Layer 5 of a small transformer language model trained on English Wikipedia (14 layers, counted from 0, width 64).
Take only the direct path to the model's output, skipping the later layers: a vector added to the residual stream pushes a token's score in proportion to its dot product with that token's output vector.

Output vectors of the tokens that the questions are about. A number n stands for (n - 500) times 0.0039.
"ex": 263 308 647 387 468 451 527 586 425 424 599 374 680 701 617 288 621 454 395 456 488 349 148 431 450 487 455 288 380 679 500 460 489 831 358 667 474 598 555 529 552 303 401 504 458 783 456 624 552 697 149 383 520 334 710 424 520 491 471 401 895 366 397 483
"ret": 394 611 328 247 298 240 604 187 814 587 686 848 627 399 380 393 754 374 549 427 445 358 377 526 665 446 367 476 452 472 648 349 357 597 295 515 490 733 411 348 580 367 412 434 434 439 905 583 569 467 561 791 370 500 710 617 477 738 528 112 368 460 505 163
"ice": 422 533 363 356 469 430 623 628 567 509 491 536 286 615 504 674 674 650 427 554 333 296 237 379 673 645 361 468 452 417 470 475 294 893 438 373 617 747 441 609 470 632 314 411 500 509 388 504 554 618 221 203 375 325 362 467 602 377 449 354 789 600 455 342
"ins": 307 229 637 346 489 224 755 453 496 552 721 612 710 420 407 453 643 538 651 524 367 376 509 511 635 216 362 370 584 574 707 395 495 701 228 436 595 732 340 647 477 363 401 129 558 611 578 541 481 447 369 416 593 415 256 590 772 412 488 410 627 558 481 687
"-": 659 415 428 599 528 562 301 588 326 378 332 535 431 554 417 549 434 517 419 567 497 437 621 661 471 567 536 538 527 564 320 445 510 650 464 478 497 283 548 366 395 650 525 474 622 394 519 585 419 413 478 406 380 405 530 510 432 358 508 666 505 466 461 631
" place": 444 732 660 586 257 425 654 500 392 656 591 401 672 550 288 30 567 646 634 356 721 527 417 670 542 162 420 396 480 449 618 249 209 768 482 386 451 437 732 451 553 496 358 345 229 710 420 655 259 420 260 474 525 424 608 309 588 500 316 352 571 596 658 371
" Cup": 277 492 546 334 230 551 514 447 431 709 552 448 387 484 314 443 570 655 513 443 554 418 468 490 360 511 407 630 534 518 849 413 546 627 492 605 297 590 464 244 395 430 340 249 542 894 523 617 459 532 234 452 709 349 392 460 366 598 421 384 408 428 360 565
" she": 507 793 351 621 455 495 640 263 496 469 712 574 522 458 515 478 526 432 362 575 595 405 152 399 779 411 521 433 328 716 903 253 383 470 632 448 759 599 338 238 546 582 396 409 279 672 658 581 439 641 563 626 527 473 517 433 415 475 378 557 572 538 587 426
"ept": 558 667 743 521 867 358 688 491 746 552 485 441 668 218 574 294 766 369 598 435 569 438 396 443 473 456 522 462 709 650 395 473 289 730 354 251 404 545 428 543 510 374 561 299 627 690 648 689 363 340 461 309 566 357 467 333 118 446 455 492 787 477 622 449
"ourn": 354 390 633 575 132 582 436 671 539 703 691 558 365 562 341 215 694 485 407 245 701 570 536 352 316 298 340 383 511 521 784 598 469 511 661 627 319 707 429 476 634 297 598 315 537 553 754 709 602 671 307 355 605 393 439 395 575 337 472 382 554 500 334 302
"ive": 380 488 467 439 567 420 118 483 711 647 767 476 388 268 609 319 652 374 552 655 383 457 699 384 819 404 532 447 325 696 359 519 419 680 318 418 580 484 460 445 563 411 450 723 490 795 349 668 369 611 673 352 433 632 441 456 554 470 480 429 597 758 100 533

Each question shows what one neuron of this layer's MLP adds at an activation of 1. A number n stands for (n - 500) times 0.0011.

n94: 570 433 517 509 305 347 681 493 551 696 505 531 560 481 405 486 593 451 445 373 326 666 512 462 611 400 581 584 472 477 489 483 334 528 675 586 598 436 578 432 395 601 443 297 620 653 579 604 393 538 454 629 455 591 504 499 255 781 508 473 402 614 534 475
Pushed up most: "ret"

n188: 487 518 576 492 651 488 451 351 388 557 604 411 628 631 813 506 426 509 388 730 603 465 474 539 448 604 586 476 469 509 556 514 447 544 454 356 599 475 495 586 729 449 614 514 530 484 361 520 586 645 576 682 340 562 474 503 669 576 529 461 463 478 414 652
Which three tokens does it push up most, strongest first? "ive", "ex", " she"

n123: 631 497 730 504 454 431 632 431 780 586 451 452 417 452 467 407 566 509 441 520 522 581 551 385 682 689 443 440 540 398 446 386 323 807 468 424 582 426 594 477 491 386 310 404 566 473 526 627 384 619 473 502 490 586 341 527 506 388 709 615 406 508 449 370
Pushed up most: "ept"

n179: 429 451 449 552 623 523 627 530 449 854 699 522 598 558 183 548 628 565 403 629 543 457 679 534 466 455 562 634 510 682 484 433 607 487 404 404 433 440 467 505 614 415 352 503 516 530 513 706 528 470 491 575 382 423 552 518 453 377 514 604 606 466 722 626
Which of these tokens does it push down most? "ice"

n65: 421 567 528 456 499 416 472 393 483 679 445 624 427 579 623 395 579 471 425 457 485 459 506 461 571 456 571 531 402 575 668 419 540 545 433 242 536 420 523 555 485 397 456 698 296 454 578 503 515 414 556 571 586 508 541 445 528 464 480 402 528 473 313 371
Which three tokens does it push up most, strongest first? "ret", "ive", " she"

n78: 523 553 713 472 302 298 287 544 400 368 499 357 540 559 489 511 304 539 428 604 489 366 578 516 449 580 650 578 421 490 560 595 400 529 552 618 530 444 498 629 337 579 691 392 552 542 501 615 519 505 652 534 670 318 368 641 544 609 540 347 504 433 447 450
Pushed up most: " Cup"

n44: 492 593 531 679 439 644 656 390 463 580 498 489 636 547 636 403 362 628 587 324 326 495 618 419 687 433 457 429 496 503 554 454 573 471 430 375 548 281 569 632 514 479 430 554 637 567 358 508 480 558 464 466 526 709 523 479 524 473 536 513 497 544 447 562
Which two tokens does it push up most, strongest first? " place", "ive"

n85: 360 602 476 323 478 500 431 455 635 659 546 617 658 546 279 396 573 451 509 463 392 722 508 377 449 530 432 576 335 411 402 431 480 416 506 408 401 485 405 523 441 612 528 548 302 565 492 255 501 408 400 496 470 576 616 561 553 515 281 415 463 385 518 478
Which three tokens does it push up most, strongest first? "ret", " place", " Cup"

n164: 465 453 598 379 388 425 450 463 498 407 576 438 494 376 365 470 283 244 452 611 444 504 535 592 644 387 409 379 525 337 678 588 512 412 564 459 521 652 421 482 365 398 404 541 607 428 378 823 442 580 351 537 515 553 483 470 619 571 242 468 537 583 435 556
Pushed up most: "ins"

n10: 445 439 436 449 442 504 346 376 394 478 654 392 567 319 411 536 735 455 390 633 404 731 416 598 271 476 416 595 428 496 498 534 474 446 474 562 564 477 485 407 458 416 473 634 521 423 499 216 446 367 439 502 477 373 549 494 683 356 327 530 530 596 488 399
Pushed up most: "ive"

n68: 551 647 575 299 693 353 325 367 635 511 643 638 447 497 555 357 417 482 448 431 531 422 484 373 369 526 514 585 461 609 779 619 378 462 512 490 409 433 436 490 556 655 442 471 577 515 591 393 599 515 490 551 540 423 410 321 574 597 543 417 474 436 472 598
Pushed up most: "ret"

n111: 612 463 441 472 483 533 455 700 330 411 452 511 422 553 479 505 436 667 561 538 462 328 585 556 424 587 631 421 567 417 370 357 637 498 287 467 330 348 462 450 519 598 378 482 567 386 550 385 467 351 404 370 578 456 441 475 581 565 399 518 429 605 556 462
Pushed up most: "-"

n92: 216 584 531 420 586 357 340 455 529 401 540 578 502 401 503 309 319 550 508 536 555 540 500 687 476 485 699 589 398 477 522 423 572 364 549 526 514 532 235 458 382 502 628 384 412 346 553 454 582 346 545 348 510 511 546 378 479 465 642 409 325 492 514 699
Which of these tokens does it push down most? "ice"

n29: 440 514 571 619 780 302 557 439 441 271 596 508 542 413 460 519 309 475 566 397 446 395 491 404 541 538 588 365 487 347 420 463 592 617 579 359 618 688 571 441 669 526 436 405 500 415 633 432 360 486 553 497 355 479 444 508 410 523 654 563 566 456 487 573
Which three tokens does it push up most, strongest first? "ept", "ins", " she"

n140: 551 392 518 469 453 442 500 391 643 667 667 389 413 369 543 684 246 674 526 522 585 524 495 474 588 372 334 564 571 387 507 403 520 545 541 521 517 430 665 478 431 630 538 394 680 483 615 365 325 537 593 478 555 427 464 421 588 611 487 452 325 647 533 483
Which of these tokens does it push down most? "ex"

n103: 542 599 526 692 641 543 411 448 612 451 601 604 602 691 491 382 608 523 503 637 512 461 336 552 511 410 575 343 510 461 639 558 614 708 297 339 513 325 455 435 379 448 412 403 458 182 432 555 542 508 554 466 474 523 571 462 717 628 408 444 591 593 309 449
Which of these tokens does it push down most? " Cup"

n187: 703 542 482 703 405 540 451 443 547 481 537 676 492 457 598 485 784 470 405 461 712 367 499 682 540 644 445 442 449 481 458 655 482 530 555 505 570 620 563 573 485 573 620 511 514 529 383 519 341 495 402 334 343 522 449 339 749 455 525 550 511 685 451 304
Pushed up most: "ice"

n116: 641 573 399 438 429 433 598 472 578 621 395 640 478 526 582 436 819 404 524 518 501 401 497 411 569 617 403 580 427 489 525 531 504 459 382 562 604 668 384 417 485 617 539 464 449 594 375 607 532 526 378 556 512 462 488 333 608 327 604 677 308 445 614 413
Which of these tokens does it push down most? "-"

n52: 422 402 507 385 277 445 571 526 634 530 615 597 406 427 393 474 713 365 532 484 464 375 538 449 636 562 482 479 419 469 563 351 547 553 333 354 441 450 465 552 451 637 578 536 439 681 441 628 259 459 337 543 391 598 610 614 640 540 512 481 404 540 507 566
Which of these tokens does it push down most? "-"

n61: 452 586 700 372 291 510 303 464 435 678 440 532 514 539 487 368 500 477 377 452 439 489 543 382 493 521 369 422 641 528 732 675 648 652 538 609 359 448 608 626 557 515 724 589 526 498 512 582 413 435 493 267 456 532 736 608 547 520 317 392 367 294 578 502
Pushed up most: "ourn"

n88: 430 712 472 334 493 327 580 492 477 492 330 509 446 538 538 574 442 561 498 376 531 479 528 527 432 562 504 588 517 427 462 507 548 401 321 599 358 550 522 529 416 443 590 304 430 461 589 611 475 584 484 578 553 480 355 500 505 705 778 315 301 588 520 507
Which two tokens does it push up most, strongest first? "ret", " Cup"

n36: 816 529 546 458 499 504 576 641 486 601 482 501 662 627 522 451 671 544 664 582 403 659 556 466 539 450 512 470 554 360 523 636 562 362 217 519 580 435 398 615 288 684 434 499 550 434 623 497 467 608 506 511 531 493 573 637 550 470 569 662 742 510 602 466
Which two tokens does it push up most, strongest first? "ins", "ept"